Layer 5 of a small transformer language model trained on English Wikipedia (13 layers, counted from 0, width 64).
A neuron's activation on a vector x is SiLU(gate . x) times (in . x), where the dot is the dot product.

Input weights of the MLP neurons that the questions are about. A number n stands for n times 0.0043.
n10 gate: 49 32 -27 -38 0 -33 -10 -7 54 -21 -56 23 9 51 -16 30 69 34 20 4 7 37 -19 1 10 -10 -1 0 26 -5 27 5 53 -44 -42 -30 -34 10 -41 23 25 -10 12 3 -31 77 -4 -18 -11 -21 -16 18 3 46 -11 40 22 7 -12 24 -35 -36 31 16
n15 gate: -1 -29 5 13 18 -10 -26 28 16 10 -66 12 -14 -29 -5 21 -17 16 29 -24 1 39 16 -4 -23 -11 26 6 -1 -19 58 38 29 -25 26 -8 -13 28 9 -5 -9 7 -7 -53 -53 74 31 15 -67 -9 -37 -29 40 23 18 42 19 -79 46 23 -12 -24 -12 -5
n51 gate: 27 25 -2 -28 30 -7 15 27 27 -7 -8 47 61 -34 -27 30 -11 50 -41 -12 54 52 0 -3 -66 -26 -11 -24 23 -24 35 22 19 1 39 -23 -5 -14 -79 -27 -24 56 -44 46 -43 35 -34 -7 -45 2 42 -4 10 29 33 17 -42 17 13 -35 14 -7 -2 22
n57 gate: -37 -42 9 28 9 -4 23 9 4 2 6 5 15 25 5 -53 23 1 -17 21 -25 -22 13 -41 4 30 -3 14 8 0 4 -26 9 30 -7 -5 71 37 3 -11 -4 -1 1 -10 10 41 19 -16 18 12 15 2 34 -36 -11 -30 -32 45 56 44 -5 -2 -35 2
n61 gate: 12 -4 0 9 12 -22 25 29 -32 31 -6 7 13 -1 19 -13 27 -2 27 28 27 22 17 1 -20 -24 -32 -24 0 -22 2 -26 -18 26 -7 -37 10 57 -26 2 14 -4 3 1 50 21 -22 49 37 2 5 -15 23 64 40 21 9 26 9 -47 -58 -9 -4 -31
n69 gate: -13 -8 20 43 -19 -9 -38 -5 19 -13 -6 0 53 0 -49 -24 5 -9 -2 15 18 5 -27 80 -50 54 9 26 -33 -12 0 -11 12 -6 -33 -36 -3 15 -17 8 36 14 -38 23 -27 48 5 -11 -10 4 -62 -26 -23 5 18 -4 22 -3 -17 -21 8 -37 -38 -9
n72 gate: 10 32 -23 -42 -20 14 -27 -52 13 45 8 -1 -11 4 -13 -24 16 50 -15 40 15 16 13 4 -11 9 8 -15 -60 3 5 21 -51 12 -36 -18 -35 -21 22 1 1 -21 16 -17 26 -3 -16 -32 -9 4 -7 6 6 25 5 -22 13 -36 -36 10 27 53 -2 31
n82 gate: 8 13 -24 -33 -26 62 10 -5 -22 -43 26 23 -34 24 9 18 -44 25 -22 -49 -27 -19 -24 -35 -26 -33 -1 5 25 34 -30 -21 3 10 -46 5 -19 34 -15 52 25 4 -19 -42 9 48 4 -25 -1 32 -4 -13 0 -2 14 49 -7 -13 52 34 25 -13 -8 -40
n85 gate: 19 34 -47 27 -2 19 15 38 -16 18 88 40 8 5 15 -14 -6 19 -8 -80 -10 20 -24 10 -32 -15 -3 23 -37 45 -35 -27 -20 12 -26 -16 -2 -17 60 -15 -30 28 28 -12 -33 -4 -19 34 -2 66 -7 5 -14 43 0 18 12 -10 17 16 36 -77 -23 47
n98 gate: -45 30 -65 6 -3 0 26 -23 7 -18 -12 35 -8 -21 -26 -26 37 21 13 16 -22 -67 34 18 -33 15 7 -28 -15 2 -19 4 23 -5 -40 -40 -7 71 14 16 -38 -9 16 40 -51 11 -6 -2 21 32 -16 7 2 7 0 -3 44 -44 -18 44 -14 -6 -3 -28
n102 gate: -2 8 10 29 -12 -13 31 -54 15 -8 -10 19 -26 43 5 14 -30 17 -9 -4 9 -18 -74 -64 -36 21 46 -7 14 -21 27 -79 -46 -10 -2 34 -57 -11 -20 -4 4 -11 -16 29 36 -3 7 -5 -3 -27 27 -43 3 52 -20 47 26 -57 -14 -74 43 -20 21 14
n112 gate: 46 -6 28 -16 65 25 -25 17 -44 -12 22 -33 19 -6 8 32 -3 -11 27 14 -79 -13 -15 -34 2 31 -18 25 -9 -17 9 31 -8 -25 16 -35 -34 -2 15 -6 14 43 -12 21 -17 13 2 -33 6 -20 -30 11 47 8 -8 6 -19 -26 10 -53 13 20 6 42
n127 gate: 11 -37 63 23 19 -28 35 4 29 -37 32 -5 -19 -39 -21 28 -24 -10 5 9 -23 -18 19 -18 -36 7 41 5 12 15 19 -8 9 -35 45 -8 -13 -26 6 62 27 25 -28 -5 9 20 13 -4 31 3 41 -1 -9 52 51 34 -56 13 5 10 -4 8 22 -18
n10 in: 14 19 -13 23 4 42 26 -14 51 -23 -25 -12 -13 30 -16 -6 8 -9 8 -2 -27 -9 -1 17 -8 -15 -13 -70 28 -15 11 -19 19 -42 -66 -4 1 -15 -26 26 29 -21 22 8 10 13 -46 -24 16 21 25 -27 -39 35 -10 66 -1 -7 17 41 -29 18 -34 14
n15 in: -9 -13 -13 14 21 -21 -46 -13 0 -13 23 -18 -38 -32 0 -26 56 -4 7 19 1 -9 20 16 0 -5 2 12 -32 41 -37 1 -9 18 -68 -30 31 -31 -6 7 43 -9 33 24 63 -38 -2 -39 -11 -22 -22 39 11 24 18 23 4 -15 -36 37 -25 8 7 -43
n51 in: 4 0 -14 27 28 -29 58 -17 -23 2 12 7 -5 -14 65 8 -20 -28 -24 39 -18 -21 -14 14 -3 -20 -38 1 -30 16 -10 -39 -4 13 -37 20 0 -40 -28 5 7 -1 32 -7 6 -15 32 -42 -14 -33 5 25 25 -7 -11 -20 13 -9 -8 -5 -61 20 19 33
n57 in: -22 17 8 5 7 6 17 34 -22 -45 33 -41 23 -35 2 21 16 -14 18 -47 -26 -5 40 -47 -7 41 2 -2 46 3 -6 -6 -39 -43 34 -16 23 24 5 39 -20 -3 30 -3 8 2 -25 -26 -24 -15 23 -49 15 18 -19 24 14 33 -34 11 -42 -39 30 -26
n61 in: -2 -5 27 -13 43 2 14 -16 22 39 -4 -29 8 31 43 -25 -1 6 -10 1 -33 22 -25 33 -17 -52 13 24 -24 -4 -27 36 -38 58 2 -5 -8 -9 -1 -23 14 35 -13 17 -38 -21 -22 -14 19 -3 12 60 -40 -27 -20 29 7 -6 -28 -6 -4 32 17 -18
n69 in: 48 9 31 6 -26 7 -40 18 -42 -8 -2 62 -20 40 4 10 38 -13 -18 22 -6 -16 -9 -16 51 -19 -27 1 48 12 -5 2 2 11 42 -9 0 3 -26 -52 32 -32 -8 -38 12 23 -14 15 11 -12 43 29 -8 -42 -23 -16 -31 32 -14 -2 -14 -1 61 4
n72 in: -4 69 22 18 6 43 -8 15 -9 0 43 -2 -29 15 -13 17 16 29 11 2 0 -35 -14 21 -35 20 -10 15 -22 56 -24 37 -11 -30 4 -29 6 25 25 26 36 6 -39 -8 -22 -26 -30 40 4 18 39 -15 15 -1 20 -4 12 29 -6 -1 -33 -23 9 -18
n82 in: 16 17 42 -46 -10 66 -24 6 -29 -7 -18 -16 -14 -6 -10 18 -6 20 42 12 20 -21 29 2 -8 41 66 -2 21 7 -11 8 -30 15 12 -4 -20 53 -2 -3 -7 -37 15 -27 -41 58 -1 23 -1 -25 -5 -10 17 -17 -26 16 -44 -6 26 21 4 27 -9 38
n85 in: 37 28 -16 28 22 60 8 66 16 3 6 -4 -2 11 -20 -95 4 -18 -17 62 24 -51 -38 47 9 -15 -17 -10 1 38 12 -6 29 11 -46 13 -12 4 36 -26 -6 27 -8 -2 -21 21 6 14 6 14 32 -1 -27 2 12 -8 -28 -29 3 29 43 28 -12 7
n98 in: -33 -7 35 39 45 10 -3 19 26 39 -4 -15 1 -26 -2 11 -13 20 -25 1 -26 -2 -24 -37 60 14 -34 16 21 45 -6 30 -4 -17 5 16 32 -32 -32 -20 14 11 -28 -3 28 44 -30 -2 -27 -3 5 -28 -38 8 21 7 -21 -26 33 14 -17 -10 21 -11
n102 in: 27 -3 33 -3 -19 8 -32 43 15 -12 11 -56 51 -45 7 -37 -31 -27 6 67 16 -9 7 -7 -22 -2 -10 6 17 -30 13 36 23 -39 0 31 32 21 37 -25 -63 -35 11 24 -13 -16 23 38 -49 5 19 -14 -71 -13 -5 -24 -40 18 47 -8 -40 48 35 -30
n112 in: 33 6 -17 26 -12 17 24 -15 6 -19 -39 -35 13 -15 -28 17 -47 -28 18 -38 -20 17 -24 44 17 9 -14 -23 21 -7 27 7 -29 -3 3 33 -7 -6 -42 -26 -29 -1 3 42 -6 -18 24 -62 8 45 -7 -2 -5 -29 19 -23 7 -15 -13 -28 -10 17 -31 48
n127 in: 11 -22 22 21 -2 -56 -9 28 -27 -46 44 9 -20 -9 -2 -3 -19 6 64 31 4 4 -22 12 -35 19 65 18 -44 7 25 -3 13 -31 23 -51 -45 15 -45 -7 -8 50 23 -50 33 22 9 -11 -27 -11 -19 32 30 -7 -21 -8 -2 -9 -11 19 -8 -3 7 40

Each question shows a token from some text and the vector x that enters the MLP there. A number n stands for n times 0.033.

"Tur": -7 32 -25 -1 -10 9 0 -5 -27 -23 34 10 -7 -17 -25 0 -1 -16 18 5 14 -25 1 -41 6 30 -9 -19 15 -18 12 7 12 -1 15 8 53 -10 30 -12 6 -4 -23 12 -22 7 3 24 34 4 18 5 -11 7 -13 -3 12 -22 21 0 -16 18 3 20
The three highest activations, in order: n57, n15, n61

"of ": 21 14 0 -30 -3 4 18 12 7 17 -1 12 21 16 -6 -15 -3 -2 -8 27 9 -30 -21 -44 17 -13 31 26 -13 -17 -5 2 -22 -5 -19 5 -2 -28 12 -4 -20 -42 -16 19 52 -9 -4 -21 22 -3 -20 -18 -32 9 -8 -6 10 -4 21 -1 -22 -4 -1 -14
The neuron with the highest activation: n102

"j": 13 -4 -7 13 -13 -6 6 -3 -27 3 25 3 -14 -11 -38 24 11 -9 10 -9 7 -29 -7 -30 1 38 11 -16 6 -7 10 57 21 13 -3 25 35 -12 3 -25 9 25 -5 11 -6 -9 0 -3 34 32 -7 6 -18 -1 -9 -7 -9 -28 5 21 -28 3 -10 23
Which neuron fires most, and how strongly? n112, at about 0.22

"bre": 16 47 -14 -29 -31 -9 -6 -1 -12 15 11 -10 31 -24 -17 7 -7 -10 -14 -6 6 -27 8 -28 -21 32 -6 -19 -5 8 13 24 50 7 12 -5 52 -37 7 17 -4 -13 -20 17 5 19 10 14 14 -5 -1 -2 -17 21 14 -12 -2 -12 17 3 -10 4 5 20
The two highest activations, in order: n61, n98

"i": 1 18 -13 -10 -18 23 1 13 -17 15 -4 1 -17 -5 -24 21 16 -8 3 -17 13 -19 11 -20 -26 23 -4 -20 -15 -16 3 36 6 -15 20 -15 10 -25 11 19 13 -39 -5 17 20 -5 16 -28 1 -8 12 -1 -10 -12 3 -46 -9 -36 -5 -1 -16 -2 -4 27
The three highest activations, in order: n72, n61, n112

"in ": 13 -19 9 0 -9 -17 15 7 9 -19 22 10 -3 -3 5 -5 6 -1 10 25 -5 -40 -4 -46 -18 -13 15 15 -28 11 -3 -6 0 19 -16 -21 1 -32 22 -6 -8 0 -9 -14 38 24 20 -3 4 28 -10 -7 -29 18 -8 -10 18 -21 41 -14 -35 0 -31 -13
The three highest activations, in order: n127, n102, n85

"-": -3 -1 -52 11 27 0 -16 20 -5 10 -16 2 -10 -4 -41 28 9 13 27 -5 16 -28 -21 -14 -3 4 16 6 19 -5 -6 -2 -40 3 5 17 2 -20 13 14 11 -20 25 -1 -3 10 28 -44 12 -48 -22 26 -20 -7 10 -29 16 -27 4 -2 -35 -11 25 -7
The neuron with the highest activation: n15

", ": 25 -6 -14 12 -6 16 1 -20 -11 -9 8 14 16 8 4 4 -27 -11 14 18 14 -16 36 -35 37 -34 24 -11 -29 6 -18 0 40 27 -1 -9 -5 -40 0 29 1 5 -16 3 -2 26 5 -12 11 -16 -6 -5 -19 17 -12 -16 -6 10 1 -11 -36 -23 -16 -16
The neuron with the highest activation: n72

"ight": 17 3 -13 -18 -18 6 -20 -11 -47 18 5 24 -8 13 -14 -1 -6 -35 -11 -6 22 -16 -15 -28 -22 25 -23 -4 11 -14 -5 38 -18 4 17 13 30 11 19 10 -4 -27 -14 13 8 -20 -12 23 -17 -6 -10 13 -31 2 5 -35 8 -27 -1 -16 -10 3 28 21
The two highest activations, in order: n10, n127

"Polish ": 9 25 -17 -26 -16 24 8 34 -30 3 21 28 -4 -19 7 20 -16 -7 40 23 7 -40 2 -47 28 -18 0 -11 -3 -7 3 -11 26 11 7 12 6 -38 17 -1 -20 2 -5 8 -1 13 10 -33 23 2 -8 -21 -9 -12 3 -8 -6 16 -8 -16 -26 6 -1 -9
The neuron with the highest activation: n15

"it ": 2 -6 -18 27 16 -2 -5 6 -14 9 2 20 16 9 -2 -15 15 -17 3 27 -11 -49 -9 -39 12 -15 27 -5 -7 -15 -6 2 16 -6 1 17 14 -20 25 7 0 -16 6 -18 28 19 -24 -24 12 -1 -22 0 -15 1 -12 1 -27 5 22 4 -48 -10 -35 -16
The three highest activations, in order: n57, n98, n72

"American ": 12 5 -27 -17 -2 13 -4 36 -42 21 27 42 7 -11 9 11 3 -26 17 15 -21 -33 4 -35 14 -22 7 -1 1 -8 17 9 9 -6 5 3 -8 -38 12 3 -32 -11 -29 19 13 23 -4 -18 46 11 -8 3 -14 17 6 -5 -7 12 -1 -16 -25 -2 2 -8
The neuron with the highest activation: n15

"the ": 26 49 -44 24 -2 16 -8 18 -19 8 -7 5 7 -5 16 6 17 -33 29 6 -16 -40 9 -30 20 -9 8 -10 -4 -1 -21 -5 -42 -11 -2 4 12 -29 0 7 -16 -13 -39 17 -3 -13 3 -6 5 21 -15 5 -21 -9 -21 -3 7 -15 -2 -8 -37 -20 1 -13
The neuron with the highest activation: n127

"tur": -3 14 -15 24 -12 15 0 -9 -10 -8 11 -18 -7 -5 -24 3 6 -24 8 9 -13 -15 -10 -33 -16 35 4 -3 13 3 7 30 12 20 36 -6 59 -6 21 8 11 -10 -14 15 -12 30 8 25 23 13 12 22 -10 -15 -4 -6 8 -49 7 -7 -16 1 -13 23
The neuron with the highest activation: n98

"girl": 18 44 -16 -1 -13 35 12 20 -45 2 11 19 -19 12 -16 7 -10 -22 -12 8 18 -26 18 -37 -8 14 -16 7 20 -29 27 16 27 1 -3 -2 65 -8 13 -5 4 -43 -28 9 -26 3 -13 -5 16 12 13 2 -28 30 -6 3 -22 -9 1 -17 -13 12 -18 8
The two highest activations, in order: n15, n82

"ed ": 19 17 -15 3 4 29 -9 -6 7 -18 20 -21 -7 46 -19 3 -7 -10 10 3 -7 -31 -4 -35 -27 -23 15 -20 -15 9 -16 -5 -14 -17 5 -19 -17 -19 6 30 -24 -16 28 4 38 16 -12 -50 -5 6 9 31 -6 11 -8 -24 10 -23 7 -10 -13 -9 -19 -17
The neuron with the highest activation: n72

"class": -1 36 -27 4 -28 12 13 17 -14 0 -18 43 34 3 -17 15 -7 -19 13 -14 -21 -38 16 -33 -19 19 -10 -1 7 -18 8 32 25 -17 16 21 42 0 -2 -9 1 -24 -28 5 9 -21 -11 13 27 11 5 19 -16 12 -4 -30 6 -27 -2 -11 -4 -2 1 19
The neuron with the highest activation: n15

"li": -8 27 -16 8 -19 12 2 13 3 5 -3 7 21 3 -21 14 2 -19 1 0 -9 -17 -2 -26 0 29 -17 6 -2 -2 12 31 34 8 8 6 47 -32 0 13 15 -19 -4 27 -11 11 27 1 21 -15 15 -11 -3 -11 18 -21 -4 -42 13 -7 -27 -5 -14 24
The neuron with the highest activation: n61

")": 8 -3 -10 8 -17 54 30 7 -50 5 -4 -25 -1 -4 -12 21 13 5 44 -10 -19 -33 48 -43 -10 -13 8 9 -38 -25 14 1 3 -22 -2 -4 3 -16 -14 21 3 -9 12 -7 -19 -22 -15 26 -8 -30 -24 -1 -3 8 -2 -21 -20 -26 -34 -11 4 -2 -20 5
The neuron with the highest activation: n69

"No": -12 6 -25 19 -5 -19 -1 -14 -21 -7 -1 0 -17 -13 -26 14 -16 -7 12 -12 -5 -61 16 -22 5 24 -9 -34 -22 -23 30 -1 37 -11 13 -9 19 -21 14 19 0 -33 -40 -8 11 -16 18 33 15 5 -17 -19 -1 10 -2 -17 -11 -27 -3 -10 -23 -5 24 18
The three highest activations, in order: n85, n102, n82

"His ": 9 34 -2 -5 -2 14 10 24 -33 14 7 9 5 -14 10 3 -12 -7 14 17 11 -38 12 -31 41 -16 4 -34 -9 9 22 -8 -2 -47 -24 -13 5 -26 4 -8 -15 5 -35 11 0 20 -13 -15 9 40 -24 -15 -9 28 -18 -2 4 -2 14 -9 -40 -7 -39 -12
The two highest activations, in order: n98, n85

"ax": 9 22 -26 -3 -21 6 1 -9 -18 3 -3 8 16 1 -30 -13 15 -10 25 -10 -29 -12 13 -18 -19 38 10 1 2 -11 22 36 15 7 48 10 44 -8 34 16 -3 -28 -18 5 22 -9 -2 14 13 -5 -2 1 -25 14 6 -19 -3 -29 -9 4 -7 6 2 25
Which neuron fires most, and how strongly? n51, at about 0.23

"i ": 4 3 -27 12 -15 30 0 17 -22 -1 24 -7 -2 16 -13 11 38 -8 14 11 24 -40 4 -37 -27 -29 7 -7 -11 1 -5 7 -6 3 0 -1 -5 -14 10 24 -22 -16 25 16 24 12 21 -58 12 1 -10 6 -18 -6 -12 -25 -17 -1 1 6 -28 -4 -26 -15
The neuron with the highest activation: n57

"rest ": 9 22 -9 5 5 5 0 -1 4 -14 28 20 6 7 15 14 8 -10 12 22 -4 -60 -15 -44 48 -22 10 -6 -4 5 -1 1 40 -7 5 -1 11 -22 -11 7 1 14 -1 -10 46 13 4 -7 21 14 3 4 -19 21 -8 -13 -6 21 9 -21 -35 14 -31 -17
The neuron with the highest activation: n127

"to ": 25 19 -8 0 3 9 3 3 13 3 20 32 24 9 10 2 13 1 -25 25 1 -22 -14 -40 -7 2 9 4 -28 -7 1 -5 -17 -15 -22 14 24 -19 -14 26 -22 -26 -13 5 32 20 -12 -22 6 -13 -18 -8 -18 20 -17 -15 12 -25 15 -18 -44 -23 -11 -17
The three highest activations, in order: n102, n10, n98

"born ": 45 -6 -14 10 1 -26 18 25 -2 -10 27 23 -12 13 5 5 8 -3 1 19 -9 -45 17 -34 -1 -1 3 -13 -9 -4 -4 -18 28 5 -8 11 -1 -21 6 1 -8 -2 -15 -7 34 10 -2 -36 39 35 -11 -4 -14 43 -19 -2 -10 -31 13 -39 -12 -22 -41 -10
The neuron with the highest activation: n85

"was ": 41 13 -5 9 -16 -1 -5 14 7 -11 31 29 20 16 -18 -35 -4 -5 -26 21 9 -52 0 -18 15 -7 7 1 -9 3 -27 -17 4 2 -3 5 -7 -41 10 16 -3 7 9 -8 -15 32 -12 -4 -24 42 -24 -11 -8 7 -23 -26 -33 -35 -12 3 -29 -15 15 -9
Which neuron fires most, and how strongly? n85, at about 1.6

"an ": 18 14 -19 11 -1 14 14 26 -20 8 25 21 3 13 -11 -6 17 -5 -4 15 0 -34 -20 -27 22 -41 2 -17 -24 -1 0 -12 15 -1 -11 26 0 -38 2 -18 -22 -11 0 11 13 7 0 -29 23 47 -27 7 -36 6 -4 -7 -9 11 20 12 -37 -19 -23 -12
The neuron with the highest activation: n85

"old": 20 -16 -12 13 -8 38 14 8 -27 -6 -9 12 3 -2 -29 26 -14 -16 37 -7 3 -5 -7 -28 6 21 4 10 14 -15 7 47 -19 -13 14 19 40 7 20 3 17 -16 12 -5 -3 -6 4 8 33 -21 1 8 -11 8 -5 -24 24 -26 -15 -17 8 5 1 27
Which neuron fires most, and how strongly? n112, at about 0.63

"s ": 10 32 -21 21 -3 25 -1 -4 -7 -4 16 -4 -31 25 -11 7 14 -5 24 5 5 -60 5 -44 -1 -24 12 -12 -7 8 -9 -7 -21 12 -22 -2 -21 -17 3 31 -16 14 3 3 27 13 -7 -51 10 -8 -4 22 -3 16 -4 -31 -8 -13 3 -7 -10 18 -22 -17
The two highest activations, in order: n72, n82